Layer 8 of a small transformer language model trained on English Wikipedia (12 layers, counted from 0, width 64).
A neuron's activation on a vector x is SiLU(gate . x) times (in . x), where the dot is the dot product.

Input weights of the MLP neurons that the questions are about. A number n stands for n times 0.0011.
n1 gate: -66 -112 265 177 -46 70 -69 -100 -16 132 -115 -45 54 -58 126 29 -4 -83 -80 0 -24 53 -17 -52 -53 -35 -271 -25 68 -83 110 177 -38 -180 -365 -139 180 -150 139 8 41 -179 -414 83 -150 70 -266 46 -58 158 4 -40 191 122 183 111 111 -77 -95 -12 -49 -90 -308 0
n8 gate: 8 47 -130 -4 -191 126 -153 -12 -59 24 39 -204 4 -147 -367 148 173 -79 -48 -32 104 -122 -29 -55 -140 27 165 117 24 35 74 -142 -50 -143 -92 57 87 -62 133 -281 -258 120 -126 177 -49 146 123 96 -66 -175 133 -238 -21 -326 147 -57 101 -165 -4 65 40 111 191 150
n17 gate: 32 -92 -146 12 21 -25 -123 103 -103 -23 -18 102 -228 64 79 76 111 161 129 116 115 45 -54 202 30 -262 34 173 -18 -102 101 -236 -62 11 -190 4 147 134 -27 190 -34 -172 -200 -57 -111 75 83 35 34 -60 -71 -33 42 -142 351 -11 -12 -48 -72 46 -94 -269 -79 242
n24 gate: -102 211 -37 -74 90 39 -162 219 -185 15 41 -180 215 -61 11 119 4 -163 -223 200 274 49 105 48 131 0 205 -118 122 225 87 -82 63 89 -4 110 208 105 78 -79 12 36 -144 54 -227 -141 160 199 19 0 -79 -149 -143 11 -90 -84 79 4 -168 -4 42 152 72 -30
n29 gate: 65 -312 155 200 156 -160 -68 62 71 -63 274 78 186 -92 34 -98 -261 272 128 188 -5 -58 -209 -61 91 -204 -301 53 260 -85 181 -40 -151 -100 -212 214 -5 -69 20 293 113 -69 -83 -113 -113 219 -194 60 -123 -314 14 -57 54 178 245 -107 -197 19 37 -124 257 -133 -161 -194
n52 gate: 54 -178 204 -313 49 80 -112 32 -82 382 351 -24 184 -134 -112 -5 133 -339 23 56 -46 -94 -250 -73 245 -170 124 0 -342 100 -207 318 -34 87 -88 -122 5 53 -154 51 -24 13 -136 -71 -62 -113 -20 39 -128 -145 -42 -239 67 5 31 319 -98 -93 -9 -9 -192 -153 -174 114
n58 gate: 180 246 17 4 12 117 -196 0 92 -90 -75 86 -86 -167 43 122 443 -22 -134 -94 -360 90 106 -67 -8 123 65 43 -121 -170 -201 -13 53 -197 -68 39 0 74 -110 -297 104 -82 73 -65 -43 150 198 -13 -122 -60 47 -139 -43 -13 -8 -215 0 -238 -231 73 64 243 -258 -42
n64 gate: 263 81 -30 -346 0 58 9 47 -107 -158 348 -40 40 -100 109 -235 182 -53 -167 -26 -30 201 108 -4 -168 -113 174 -44 132 -284 281 108 118 -94 30 144 248 -245 31 56 132 -96 44 13 200 96 41 -153 -146 103 -156 21 346 -95 -50 18 -132 61 -80 -79 -13 64 -123 -85
n67 gate: 324 70 -9 -18 101 72 133 -144 -157 0 22 -171 -14 -272 -276 -163 50 -205 -74 -75 -110 125 83 253 93 -158 -36 -236 39 -243 -94 197 69 -35 -58 353 -236 55 170 115 -81 -183 250 272 32 63 -66 -97 109 164 49 48 249 4 -43 -188 -14 40 13 161 22 -80 13 -165
n71 gate: 214 -201 -133 4 -33 -277 39 -386 4 108 -75 104 83 -98 -184 -92 -87 -312 -38 -120 -157 -39 -35 84 -85 21 35 -150 -4 -150 -372 -35 45 -21 -43 -30 -181 -18 128 -141 -91 82 78 -166 -122 9 -109 124 122 -105 363 -59 48 -68 90 22 -22 21 236 -123 223 -18 199 -4
n75 gate: 95 -142 -217 73 63 110 -182 -45 -65 -105 77 155 -138 -28 99 127 312 182 33 -174 62 -104 17 93 -86 -182 -72 -37 134 16 176 -68 -95 -159 -243 -25 -77 -17 -85 -16 76 -143 -54 114 21 117 -52 -283 -29 -74 260 208 -228 231 293 100 -260 -128 -40 107 -25 -44 -125 -158
n83 gate: 93 49 61 -92 55 -4 140 -149 -4 -75 -65 145 71 48 -70 250 75 -155 0 -43 -301 -172 -253 4 -347 86 8 101 4 -136 -45 24 129 -184 -50 -172 138 271 141 -54 95 190 31 -63 24 223 -41 84 63 121 16 -23 -210 -140 130 59 -167 19 -64 -26 175 222 -118 4
n87 gate: -41 -199 -37 -110 -68 181 -98 33 117 17 37 -240 30 41 38 -86 -26 -96 -42 169 274 -68 -131 -25 -13 -41 22 -115 183 -41 -221 281 287 -196 -110 51 -171 -22 4 -17 -103 187 -56 -108 43 -179 99 119 225 -361 64 54 -260 25 146 222 9 309 -62 -117 -17 81 -47 162
n113 gate: 230 -128 -140 -5 99 -25 140 124 -98 -225 -132 101 35 226 223 169 -178 -148 -176 87 139 -351 27 43 4 33 -27 223 -107 -30 -59 -18 173 -189 91 -79 -163 -139 -32 -122 142 -100 -281 -147 -67 123 28 -235 262 37 -78 189 -272 -87 -17 -79 41 -43 -160 -163 -158 -125 163 -150
n114 gate: 161 291 63 -87 33 14 69 7 157 -112 48 -42 -50 131 -137 -202 4 -125 41 -42 -57 -103 -28 127 68 -106 78 -88 90 -67 22 -39 52 -101 -228 -119 -143 -305 169 76 182 -131 12 -268 -4 111 -56 221 -12 -126 202 -154 89 -141 26 35 -160 -38 -162 11 287 -93 154 49
n122 gate: 160 28 49 -45 -338 117 69 196 -142 37 -96 55 -29 87 11 -126 107 37 78 -51 -173 95 -180 128 -281 38 115 66 -60 99 -119 -30 -57 122 -268 -29 111 -67 -142 -36 -74 97 -80 -11 0 121 138 169 170 -34 120 -186 -7 7 87 -62 -133 -51 -32 194 186 73 62 -131
n138 gate: 165 202 -384 222 175 20 51 135 -278 -148 17 -113 -74 -45 -129 74 74 70 -135 -154 -320 -69 -9 -105 -119 -16 -163 -332 122 4 -41 49 -36 17 167 134 34 246 186 34 -170 0 -48 9 22 173 -227 76 205 -138 -141 30 0 -4 119 151 -67 -158 17 -57 77 186 -121 -189
n188 gate: -97 87 70 -109 -32 72 80 -50 54 -51 161 141 -30 -214 131 211 -56 48 216 -55 -222 -284 92 -37 80 -133 156 -97 281 -198 -73 48 154 -79 -231 -255 -42 30 135 101 26 -53 187 -155 -155 -115 -147 48 -292 -20 93 133 288 126 174 34 181 4 -233 48 127 98 30 132
n195 gate: 137 40 -167 47 4 -85 16 148 -116 120 -112 -322 -54 94 -135 100 304 231 -149 159 -8 -169 76 -236 -150 -90 29 4 152 144 12 228 64 -97 -37 -95 81 -96 -51 191 54 -16 4 -67 8 -45 -22 254 12 89 229 -28 -4 -420 -86 0 180 69 91 -145 172 156 45 0
n214 gate: 136 -42 -33 -18 16 143 90 51 -245 -165 -239 43 -70 25 -73 48 22 -163 4 9 55 216 -142 143 290 33 101 117 316 -164 33 -9 22 -89 -103 -130 0 -225 235 -81 100 -91 -169 22 -189 -61 -45 222 13 -138 223 38 175 21 -284 39 130 56 -204 386 -82 82 -152 34
n230 gate: -183 59 167 130 31 57 158 -282 196 -52 290 -28 -146 -53 -14 203 -133 19 32 -134 9 0 221 100 18 125 -90 -312 277 0 -9 269 14 -169 134 -9 5 29 -53 -106 -217 -98 196 -241 62 -70 -162 154 19 -184 14 -402 -388 195 -213 9 -68 -143 -76 106 -37 83 14 -132
n239 gate: 304 -8 0 176 86 154 -12 -12 -23 144 66 -200 -136 -155 222 77 -129 -73 -82 32 181 64 -69 -120 -20 -99 20 52 -27 139 152 168 263 -101 -47 -143 261 28 131 8 -60 -76 -167 -77 -8 -84 150 98 226 -161 205 -101 -4 -182 -91 -64 -41 -24 80 215 32 255 156 -174
n249 gate: 171 114 -243 74 81 -127 -27 94 23 -31 10 176 -125 -72 -86 87 -52 81 40 85 -65 62 -25 23 187 -36 -207 86 -127 137 -148 127 -18 61 82 31 81 -144 -88 -99 -177 -164 38 150 73 -86 -123 11 132 129 147 -94 157 58 43 -34 -268 -75 -46 -29 -209 -112 -152 117
n250 gate: 138 184 -109 -202 178 -19 88 -172 -74 -32 -164 36 -32 -11 216 37 -4 98 -47 195 16 80 -169 31 32 50 -65 -32 -78 97 -12 8 121 -35 -107 -169 126 37 -314 -143 142 -46 -8 49 -143 209 186 285 264 -268 247 110 -147 -100 -23 113 130 -88 131 -4 -212 118 -8 113
n1 in: -86 -300 -117 248 -50 -68 -56 -150 -44 0 -102 151 -34 201 -101 -11 99 -31 -169 -105 152 173 124 -59 -41 29 -130 184 95 113 144 197 -171 22 -235 113 15 -165 62 75 72 -82 75 126 8 -23 -107 -263 114 60 -7 52 -115 -41 97 -49 -258 -75 -36 25 -8 234 -193 29
n8 in: 137 -48 -201 31 -182 -50 68 -41 -170 76 59 27 -76 94 83 234 176 -185 55 -255 261 -106 151 111 -71 72 -108 200 284 4 69 -43 -27 -89 -56 -125 -30 166 82 -131 -4 -158 45 -245 27 -30 -111 132 -69 -149 11 -259 23 154 43 -102 67 -191 -11 25 49 64 -30 0
n17 in: -35 -104 93 80 -52 38 -51 -238 -158 278 -79 26 -71 127 -18 -213 109 -75 -148 -128 -211 -185 80 47 55 91 195 -92 7 -4 18 -129 203 101 48 -85 58 -79 102 -29 164 -91 225 210 -184 15 202 -122 -34 45 18 -7 19 194 -113 115 131 59 -71 -172 192 140 -59 14
n24 in: -66 114 4 41 -62 52 149 60 121 -165 -212 -150 -140 -35 -257 -70 70 -4 0 -112 -22 186 -112 -124 144 -90 33 -273 28 159 42 -109 -79 4 -33 149 57 78 247 -119 -287 115 190 -4 196 -204 -77 71 92 -14 -119 25 -85 11 146 -77 49 166 11 73 -102 -23 143 -39
n29 in: -40 176 -120 -58 50 -149 52 -29 -107 -246 183 91 -251 14 120 50 218 -196 -103 56 145 170 225 118 82 61 69 169 209 110 -25 -27 74 96 -217 -53 -70 127 108 -119 -65 140 -128 161 -57 109 -40 12 11 -106 79 30 -107 -314 -47 -106 -149 -93 131 -11 56 -79 121 22
n52 in: 161 132 116 -151 -213 67 34 -11 81 106 55 76 -38 54 49 19 -27 138 -66 -75 37 214 35 209 -26 0 210 -45 114 99 141 -128 113 59 179 -26 81 -184 -205 -153 -144 -4 4 50 168 -11 -16 0 88 46 153 243 -137 299 -54 -72 -23 238 -181 -4 79 -289 102 26
n58 in: 197 54 -207 -98 56 4 -91 -35 -217 243 -297 -96 92 34 205 -141 -117 -186 -237 205 -184 12 69 -66 106 113 -101 95 27 73 -49 192 156 23 -169 4 51 -117 37 -71 124 -49 -226 -40 189 -211 92 -110 145 171 -67 105 -4 0 106 -68 29 -67 -183 124 -214 -13 -56 73
n64 in: -208 217 -178 -110 81 16 -102 129 125 60 108 172 -229 -106 170 13 -169 188 -46 -72 51 -43 -215 158 -89 24 44 -43 67 -253 -201 22 -199 67 -136 68 -276 -87 215 47 -69 -114 116 -178 -78 206 22 458 221 -129 -115 -109 56 47 -110 -120 -94 -212 16 49 -34 -14 -73 8
n67 in: 166 109 173 64 258 51 41 -170 24 283 -64 -25 -46 -225 161 50 -244 4 -154 -91 -45 -228 13 -105 -49 -95 106 66 40 233 -28 -21 -137 -81 -33 -149 28 165 64 -193 -42 -115 -62 46 -358 42 74 55 -42 195 -222 41 -46 119 292 -8 26 -222 200 83 58 161 87 -8
n71 in: -197 -57 -157 106 -105 171 55 187 36 -41 93 -122 -182 179 110 26 225 -8 94 40 -51 63 91 183 -7 70 -56 136 43 -133 142 -30 73 -36 -223 144 -4 -177 4 22 -26 151 -129 -97 41 181 -174 -30 82 -24 110 235 -4 202 123 81 -12 -66 -21 105 155 -248 22 216
n75 in: 8 -149 -21 27 12 -75 96 -56 -17 176 98 -159 93 96 35 49 147 45 -146 -240 -251 13 -293 30 82 113 45 70 133 -187 -93 -27 164 0 -26 -66 206 259 126 83 142 -251 -110 -44 116 457 55 -36 -240 -119 253 219 93 -78 138 -26 310 43 17 58 -101 -208 -194 -21
n83 in: 192 134 168 45 201 41 71 65 -92 95 27 -107 115 116 -59 116 -96 16 -96 145 31 -205 255 -146 -125 -15 217 79 -58 -119 38 41 -102 15 -160 -276 70 72 -187 207 -104 19 91 -44 -12 -55 -157 163 68 -48 -24 116 -20 31 -41 -292 21 -176 148 -206 -43 -66 269 -250
n87 in: 125 84 156 112 227 -42 30 -168 -48 34 18 -117 98 -89 49 27 -4 237 4 7 89 -116 -27 -55 100 114 11 124 -55 7 140 231 39 -77 82 -4 -220 80 -8 -275 -53 -157 128 251 263 -75 -197 -135 -148 42 138 -154 -19 0 0 116 -148 45 155 -36 228 193 87 62
n113 in: -132 -8 126 106 -97 97 -55 54 189 64 84 -20 4 -34 -67 -200 -120 -109 166 279 250 -4 -81 54 -43 335 48 75 -192 -119 -27 -16 -200 105 90 12 -101 117 -150 196 -72 4 59 256 8 -127 -12 191 104 156 -290 58 48 157 -4 170 210 70 129 -75 16 -145 8 -69
n114 in: 118 -23 42 -24 79 -48 113 -115 206 -84 -127 152 47 48 43 -41 184 -106 -56 83 17 -60 34 -114 -3 237 -167 -164 7 26 125 7 -3 -128 47 13 -256 113 -90 -47 -17 -157 -161 -44 -58 -60 70 73 -31 3 157 -168 20 -157 -64 155 -206 -17 110 99 -17 219 -118 163
n122 in: -44 -125 -48 158 -34 -74 -394 -10 84 172 108 90 -72 -136 -164 -91 14 33 -49 -57 -35 -339 -143 42 0 201 -193 -118 -7 0 -75 -81 -19 -63 110 125 -77 -26 -272 42 -72 71 -57 -101 83 -97 53 173 58 131 64 32 112 53 34 72 -82 25 96 44 -103 218 151 -17
n138 in: -191 -30 -52 108 118 -224 141 -23 116 -48 36 -31 31 -52 -118 161 -258 -21 -166 10 57 0 21 -168 144 100 -48 71 261 20 -55 115 130 -66 30 75 -123 -252 -35 40 -62 -13 -115 93 58 41 -25 98 48 -86 7 -13 89 -3 97 176 -60 124 -104 -90 101 321 37 -3
n188 in: 143 68 7 -124 7 52 138 -4 -64 -221 -199 -77 195 -216 124 122 -41 52 57 15 -97 165 56 -68 58 91 67 270 18 -153 67 -11 186 -97 91 150 136 298 -30 -54 -33 -115 106 7 137 99 35 72 -107 17 -152 65 -93 -229 66 -66 -270 -152 -49 31 -168 -19 -103 -82
n195 in: -84 -115 -74 8 172 36 117 156 -230 -138 48 -42 -138 -141 -83 116 -185 47 93 30 150 49 -20 -100 113 109 -294 -179 156 66 139 98 63 -131 177 -46 -22 -124 59 207 73 138 -103 -166 151 335 24 47 -66 4 106 -153 77 -11 -58 194 83 -102 -95 47 -197 152 53 -82
n214 in: -62 -80 -75 -25 -35 -100 98 -40 -208 -99 72 -86 4 -164 -220 286 -12 113 -40 -130 16 127 -134 179 73 -168 71 33 263 163 177 46 -144 52 85 37 8 -317 -8 -45 12 -261 176 -108 46 45 -52 -227 -25 -46 -8 184 237 89 -246 102 -17 77 154 62 233 284 -16 56
n230 in: 12 103 57 -139 -44 172 -55 -116 170 311 301 132 -137 113 97 -60 -82 30 46 -55 4 80 -78 -62 -29 -162 -311 -229 -12 -49 -37 -52 -189 12 84 -165 4 -121 309 -118 167 -28 361 -39 -73 55 22 87 -69 135 -240 54 -163 8 0 204 -40 -71 175 274 47 -125 -174 66
n239 in: 65 108 -12 4 40 -16 4 96 37 -69 273 98 -90 126 254 237 30 -113 -225 237 151 0 122 -249 231 37 113 213 -124 -74 -257 -105 309 -38 -34 -119 -79 82 109 224 -327 158 149 -35 -143 51 4 110 56 -36 144 -54 108 46 85 72 -49 42 -123 210 272 -99 -17 -46
n249 in: 98 -55 -67 167 -106 -59 26 -39 -81 23 -6 163 3 -148 -132 -13 -114 -71 -42 -197 -26 169 -177 84 183 -92 -115 -89 32 122 -140 -95 -45 162 -174 -30 130 7 -232 36 -120 -3 -80 37 -3 -56 49 -20 175 -16 -138 -45 222 33 -253 -20 -83 112 -32 -79 -122 -132 43 119
n250 in: -75 109 -267 -196 80 157 -139 136 110 -17 -278 -75 110 65 98 28 -66 31 253 125 -17 122 -122 33 60 45 -21 61 66 17 251 66 -109 200 -118 -68 -137 -83 -112 -20 -31 -16 99 17 204 17 -46 39 10 3 64 -23 -100 189 -45 31 35 115 23 132 146 -54 -31 89

Each question shows a token from some text and the vector x that enters the MLP there. A number n stands for n times 0.0067.

"s": -145 177 17 -146 -58 114 -46 -97 92 -7 178 -13 -56 -118 -76 -17 -73 10 -330 6 91 -56 -49 -139 -44 95 -135 22 176 -145 -71 68 130 163 33 46 -110 -65 -195 -221 -57 177 37 181 -22 53 -152 138 -59 30 13 -131 33 -6 -13 -28 -173 -45 50 -85 20 -15 6 232
Which three neurons fire most, strongest first? n87, n230, n64

" L": -22 200 -4 0 -177 -351 21 -122 64 22 17 62 -60 52 -93 27 -29 29 -211 80 114 -121 12 79 -247 7 -88 13 -110 -37 -33 -276 -40 19 38 -162 9 37 113 82 -62 142 -32 103 -16 -106 -135 63 40 -78 6 28 39 31 59 23 -234 -62 73 -160 -111 191 87 109
The neuron with the highest activation: n83

"iction": 45 117 -34 -140 -44 -88 88 126 189 130 -128 59 -290 -84 -228 133 62 2 -60 -11 -1 -46 -138 -74 -71 -144 -27 -5 60 -48 -46 -117 92 278 -13 -103 -76 -104 26 -121 138 104 104 67 50 -63 -223 -29 -145 -136 92 74 -15 -79 -22 -63 -96 -123 36 -82 -34 86 -66 106
The neuron with the highest activation: n113

" El": -88 136 153 -4 -213 -154 74 13 116 63 107 -45 -79 -154 36 61 -2 0 -75 94 -13 -138 -68 94 0 74 -152 157 4 164 215 -86 78 114 25 -37 -47 -5 96 105 -27 202 165 113 136 -26 -229 -5 -57 73 128 17 17 -144 17 -44 202 -80 -33 -245 4 95 -15 99
The neuron with the highest activation: n195

"ice": 6 127 -11 -19 -108 69 -4 30 108 77 -144 53 -204 -16 -118 -73 -27 -88 -197 9 108 64 -46 -149 -138 -105 -150 59 239 -101 -106 -156 121 327 -45 -47 -22 -89 40 -36 73 107 57 80 147 43 -151 -117 -2 -85 87 128 44 84 7 -63 -114 -231 -9 94 108 -34 -83 85
The neuron with the highest activation: n71

"ec": 114 -105 -167 64 -1 163 -21 176 61 -97 -95 187 37 39 -106 -3 26 128 -207 3 47 -149 -32 41 3 164 -169 15 45 53 -137 -68 -63 20 54 1 36 -121 41 -175 -48 276 208 -132 12 -41 8 -15 -133 71 52 7 -56 -102 130 55 -142 -161 172 -22 93 166 -103 9
The most active neuron and its activation: n122, at about 0.75

"ook": -34 117 -95 -63 -225 -125 53 5 146 5 -132 83 -80 -36 -17 136 47 53 -156 26 -170 29 -89 214 7 -171 -143 -85 55 81 -104 -1 -6 383 -190 -164 52 -160 -172 33 148 92 107 6 32 -63 -29 -38 1 -59 -13 178 91 105 50 -70 110 -43 -158 -114 5 14 -15 126
The neuron with the highest activation: n249

" written": 45 152 -86 -166 -89 20 -18 134 83 61 -116 -16 -126 -152 -100 102 -53 -58 -230 -8 73 -12 -77 -77 34 -96 -32 89 79 -196 -6 -150 222 273 48 21 -61 -66 34 -19 -7 73 49 128 15 12 -195 -78 -109 -129 150 111 1 -46 53 -112 -95 -156 -116 -143 103 79 -178 151
The most active neuron and its activation: n188, at about 0.61

" |": 83 -24 -78 -126 -226 -176 -38 220 14 239 -69 -67 -127 -45 -69 -52 -193 -67 -199 97 -22 156 -132 7 -133 -41 27 14 -7 -4 -1 -227 -15 137 61 46 -94 152 -48 53 -20 138 39 5 -19 -107 -79 -71 2 -110 131 128 11 20 110 4 -25 -103 57 -97 -73 186 -137 104
The most active neuron and its activation: n122, at about 0.39

" be": 123 63 32 -210 -194 15 -124 -84 189 51 -26 -22 -148 -64 -57 103 -42 69 -238 -9 161 -20 -36 -137 -47 143 -82 16 117 -158 -49 -151 105 300 -52 79 -73 6 -94 14 24 138 63 123 -30 178 -136 17 -48 -19 130 195 -40 -60 19 -45 47 -95 -59 -86 61 112 -221 98
The most active neuron and its activation: n75, at about 0.23

" Tr": -210 -19 68 -183 24 -94 110 148 -44 29 -3 -78 -114 -190 4 106 -2 23 -212 40 17 -88 -51 -40 -72 38 -80 10 -5 137 -17 -388 101 -34 138 17 -202 -124 -3 127 -50 221 65 115 101 -6 -55 127 -23 55 67 12 130 -56 -44 -90 -6 47 1 -53 -61 -15 -78 277
The neuron with the highest activation: n195

" of": 97 120 -15 -29 -63 30 137 109 67 184 41 -55 -139 -27 -78 24 -98 32 -84 104 45 112 -133 189 -83 108 -13 -79 14 -22 -56 -141 107 209 -50 -18 151 217 121 -4 131 139 -75 99 -138 -59 -128 43 17 -140 74 129 129 209 83 41 61 -24 -98 -193 -73 152 -139 171
The most active neuron and its activation: n17, at about 0.37

"iel": -105 49 77 57 -250 116 -11 110 -41 46 -51 212 -145 90 -14 -55 26 148 -16 59 -27 18 -17 169 -171 -88 -159 195 -16 -10 -77 -157 -63 175 -98 -199 249 -52 8 17 86 205 206 -61 57 -2 85 42 -16 74 -6 52 170 37 151 -53 207 -32 -5 -192 19 103 7 -18
The two highest activations, in order: n17, n87

" D": -46 71 94 -27 -230 -85 182 91 42 101 -66 -54 61 -215 -36 173 13 -27 -136 18 151 -53 13 -38 -124 -5 -63 58 100 168 -67 -353 160 5 109 -19 -37 -83 34 -58 -167 106 118 119 31 -136 -200 41 -43 -23 92 -54 -108 68 69 -162 -42 -34 -23 -142 -34 2 -31 161
The neuron with the highest activation: n8

" th": 96 162 85 -40 -1 -2 132 75 135 -28 117 -38 -110 -210 -147 73 4 71 -262 128 206 -92 -166 23 -39 124 -20 -158 -53 -132 -54 -158 7 -72 -105 -5 -267 -114 -25 -49 33 98 8 -16 -36 -86 -187 -33 -120 -171 83 67 2 -18 -35 19 -141 -77 13 -204 31 131 -80 152
The most active neuron and its activation: n114, at about 1.9

" conc": -31 90 -26 -157 -140 -80 209 57 188 -26 -29 28 -101 -192 59 184 -100 -6 -277 91 38 -47 -107 -12 -4 99 -159 58 105 -126 -52 -271 105 -42 13 27 -94 47 -59 -182 -49 178 96 -5 -26 -9 -163 -24 -112 -98 171 29 -4 -75 -65 -59 -75 -67 104 60 82 127 105 148
Which three neurons fire most, strongest first? n8, n188, n71

" al": -63 124 4 -13 -164 52 1 -39 51 -9 37 4 -102 -53 -80 129 -43 110 -250 55 158 5 -92 -73 81 225 -246 202 -51 -132 -17 -178 138 -32 -74 145 -217 -42 4 -72 -52 145 15 25 150 162 -312 88 23 10 106 -53 81 -104 -50 -57 47 -77 -38 -71 37 50 -75 37
The neuron with the highest activation: n8

"id": 25 224 39 55 -221 -25 158 203 -102 63 -202 23 -29 -73 39 65 -65 54 -102 109 51 87 -74 269 -161 -116 -179 -20 108 -133 -29 -135 60 132 -33 78 -89 -132 -102 -90 159 205 156 84 -40 101 -84 -30 -16 -65 29 99 29 -94 125 95 -66 -31 108 51 51 -103 -108 183
The two highest activations, in order: n250, n214

"ag": -122 -195 29 38 -158 -195 74 141 96 8 -127 59 136 -39 -20 -92 -40 139 -240 127 7 -42 22 258 25 -245 -132 -21 145 -23 11 37 -49 160 -55 -76 43 -129 72 24 97 77 205 78 -10 -28 25 -81 -13 -38 85 52 153 -54 142 -131 24 -143 57 -29 -160 -101 -156 203
Which three neurons fire most, strongest first? n1, n249, n239

" ": -186 -1 -100 -58 -191 -114 101 98 52 126 -59 -1 -139 -194 11 -62 -39 27 -69 149 55 -40 6 -21 79 46 -64 18 -145 -239 -29 -340 220 103 43 -75 -46 -108 -130 -50 6 283 15 44 160 -35 -61 -25 -77 -105 1 154 -17 -18 1 -58 -6 -44 48 -57 108 -15 -202 43
The two highest activations, in order: n67, n1

"p": -12 70 -43 -148 60 -158 52 43 226 62 -11 133 52 119 -138 153 5 93 -252 74 -112 -14 -8 9 -21 -40 -202 133 66 224 -36 -9 115 -13 235 -219 23 -47 -82 99 54 60 155 -82 77 -178 -189 -45 -178 -50 42 -115 -111 104 -145 -16 -75 -91 4 48 -13 89 -5 -45
The most active neuron and its activation: n230, at about 1.6

"ors": 30 7 12 12 -209 -7 -85 78 20 -35 40 34 -78 92 -272 -39 96 13 -44 161 74 22 -88 0 -94 -79 38 -29 148 -57 35 -116 131 324 -16 -2 -73 -110 -25 -50 107 233 45 205 100 -175 -78 -31 -16 -101 123 112 -83 -27 -106 -82 -71 -235 19 21 123 61 -86 173
The neuron with the highest activation: n214

" ill": -135 167 19 -27 -138 22 165 -108 106 -27 -131 7 -80 28 -165 -74 77 -31 -259 -11 46 -139 -234 13 121 52 -107 81 114 -188 -12 -119 -80 47 110 -14 -31 36 9 -27 152 172 -21 9 28 -60 -232 46 -204 -154 101 101 78 -69 -219 -105 -11 -95 -130 -56 -34 84 39 14
The most active neuron and its activation: n214, at about 0.52

"ine": -10 -80 80 4 22 26 102 286 126 45 -265 -48 -75 46 -223 -81 -172 -125 2 -32 201 54 25 1 -41 28 -101 -7 104 179 -72 -33 208 -89 27 84 58 95 -218 -1 86 -10 80 93 -16 35 25 -77 -25 35 86 177 -57 71 343 -5 -53 6 28 77 18 43 -78 205
The neuron with the highest activation: n64

" for": 95 90 22 -78 -15 81 -90 159 68 176 -32 -74 -154 20 -38 -47 -86 26 -103 78 140 -62 -142 -49 -19 46 -47 54 148 -68 17 -224 116 301 121 -5 -25 98 3 117 98 176 -91 48 -60 7 -129 29 -51 -80 58 99 70 -29 -115 -126 34 -207 -80 -159 6 53 -269 163
The most active neuron and its activation: n17, at about 0.19

" T": 15 -14 102 -38 54 -166 206 65 32 86 -7 -111 -162 -25 -190 81 -162 -81 -72 53 80 -57 -29 -14 16 -5 -154 52 80 139 -113 -242 75 -244 32 153 -71 70 -70 17 20 -30 151 7 0 -120 -240 -64 58 -85 119 78 -90 46 119 -10 11 5 121 -120 -110 45 -151 219
The most active neuron and its activation: n87, at about 0.6

"ver": -37 250 14 -55 10 84 7 156 13 -62 -12 -195 -14 46 -64 -53 -2 -84 -325 61 -16 120 -57 -159 -170 210 -76 16 120 -178 -42 -229 37 107 85 78 -137 -117 15 -48 165 136 29 79 118 19 -73 129 -151 -49 -105 257 6 -45 -43 -75 4 -77 47 -105 87 30 -92 32
The two highest activations, in order: n64, n138

"ran": -36 -95 157 -148 -20 133 -8 79 119 13 -44 95 -76 50 -134 76 102 35 -55 80 -10 20 -63 66 183 164 -193 156 163 41 149 -6 235 80 -83 92 -132 40 -145 61 46 155 5 59 154 21 -55 -3 -226 100 -136 -128 7 -206 9 -18 -98 6 -1 -16 12 -8 -172 232
The most active neuron and its activation: n67, at about 0.36

"9": 24 162 -237 -123 10 86 111 11 -22 61 -170 -89 -216 -80 -48 -198 -57 15 -131 -35 -12 32 -14 -121 -91 -76 -126 -8 143 -50 -89 -130 115 156 39 202 31 44 -19 61 -37 199 47 156 84 136 -222 25 -118 -159 27 116 13 118 71 -110 70 -77 92 -68 1 22 -17 168
The neuron with the highest activation: n138

"ional": -168 85 35 -21 -195 -213 113 178 -32 2 -144 29 -124 111 -194 -96 -93 -97 88 61 19 186 -104 3 -75 77 -39 4 68 26 -114 -243 77 114 121 -12 15 119 134 -6 32 90 -87 125 -35 9 -2 -157 -7 177 149 321 37 -48 53 42 52 -116 55 -67 -106 60 73 -35
The two highest activations, in order: n87, n64

" t": 26 95 31 -70 -48 -57 105 -35 103 151 21 -157 -70 -142 -167 167 -52 69 -140 118 165 -112 -124 -56 7 256 -118 -28 68 -139 -137 -202 98 -70 3 59 -154 -48 -71 -55 -13 97 153 28 7 -46 -281 -19 -37 -174 62 43 -11 -96 -128 -43 -65 4 -21 -128 -56 -24 -141 168
The neuron with the highest activation: n87

"end": 83 220 23 -15 -312 213 108 231 3 66 -40 7 -178 186 -23 64 -150 99 -311 25 -138 -5 -97 -6 -3 -37 -24 52 134 218 -114 -89 -35 -127 92 -96 73 66 -82 -64 -76 -155 -7 -33 -67 -56 109 83 -90 19 0 -57 166 27 38 -31 -33 -104 105 63 175 103 39 46
The two highest activations, in order: n239, n8

"row": -213 214 199 -73 -124 100 116 116 -62 54 -29 78 18 145 113 50 11 37 -59 27 -74 -39 59 87 -29 -81 -71 -94 85 99 -107 -99 -113 139 -39 -235 187 -92 -197 72 152 87 88 157 45 90 -177 -68 -1 79 34 107 36 -58 287 1 81 -105 -130 -125 -117 -43 -12 3
The neuron with the highest activation: n87

" p": -46 83 49 -112 22 -215 108 -98 97 68 26 -93 -14 -198 -34 140 -48 122 -176 82 -55 119 -26 128 -48 18 -213 -15 -93 85 -44 -300 279 -90 58 -88 24 -80 -103 -77 51 -65 121 50 5 -9 -172 2 -176 -58 -86 51 115 164 -39 -115 36 -79 9 -13 25 128 -5 -117
The neuron with the highest activation: n188

" de": 104 39 29 -1 -34 128 131 21 118 44 157 -27 -135 -226 -161 16 -79 -26 -292 137 61 8 -181 -79 -92 196 -159 254 127 193 -60 -140 18 127 79 -48 104 -19 101 -57 197 89 -11 -35 -93 -42 -76 -2 53 53 146 87 -41 -49 0 12 26 -107 -69 69 22 143 -55 133
Which three neurons fire most, strongest first? n239, n214, n195

"aster": 136 53 189 -36 69 49 205 102 99 33 -160 133 -253 -113 -104 8 2 46 -148 -98 -3 -14 -39 -78 3 -51 -50 -15 17 129 -98 -112 83 222 -32 33 -181 -150 -49 37 -1 -50 134 129 -28 -99 -170 -184 -163 1 54 120 -153 -93 -1 55 115 -170 -93 19 76 34 -101 142
The most active neuron and its activation: n67, at about 0.41

" the": 139 40 -35 -131 -37 -27 -33 136 72 58 -66 -50 -275 -36 -79 71 -71 -56 -202 40 236 -18 -54 -176 54 70 -167 101 -26 -18 -50 -219 169 335 -13 77 -72 31 74 74 58 81 45 117 -3 4 -61 35 3 -105 170 39 60 24 -2 -13 -46 -61 -124 -24 -65 72 -252 91
The most active neuron and its activation: n239, at about 0.5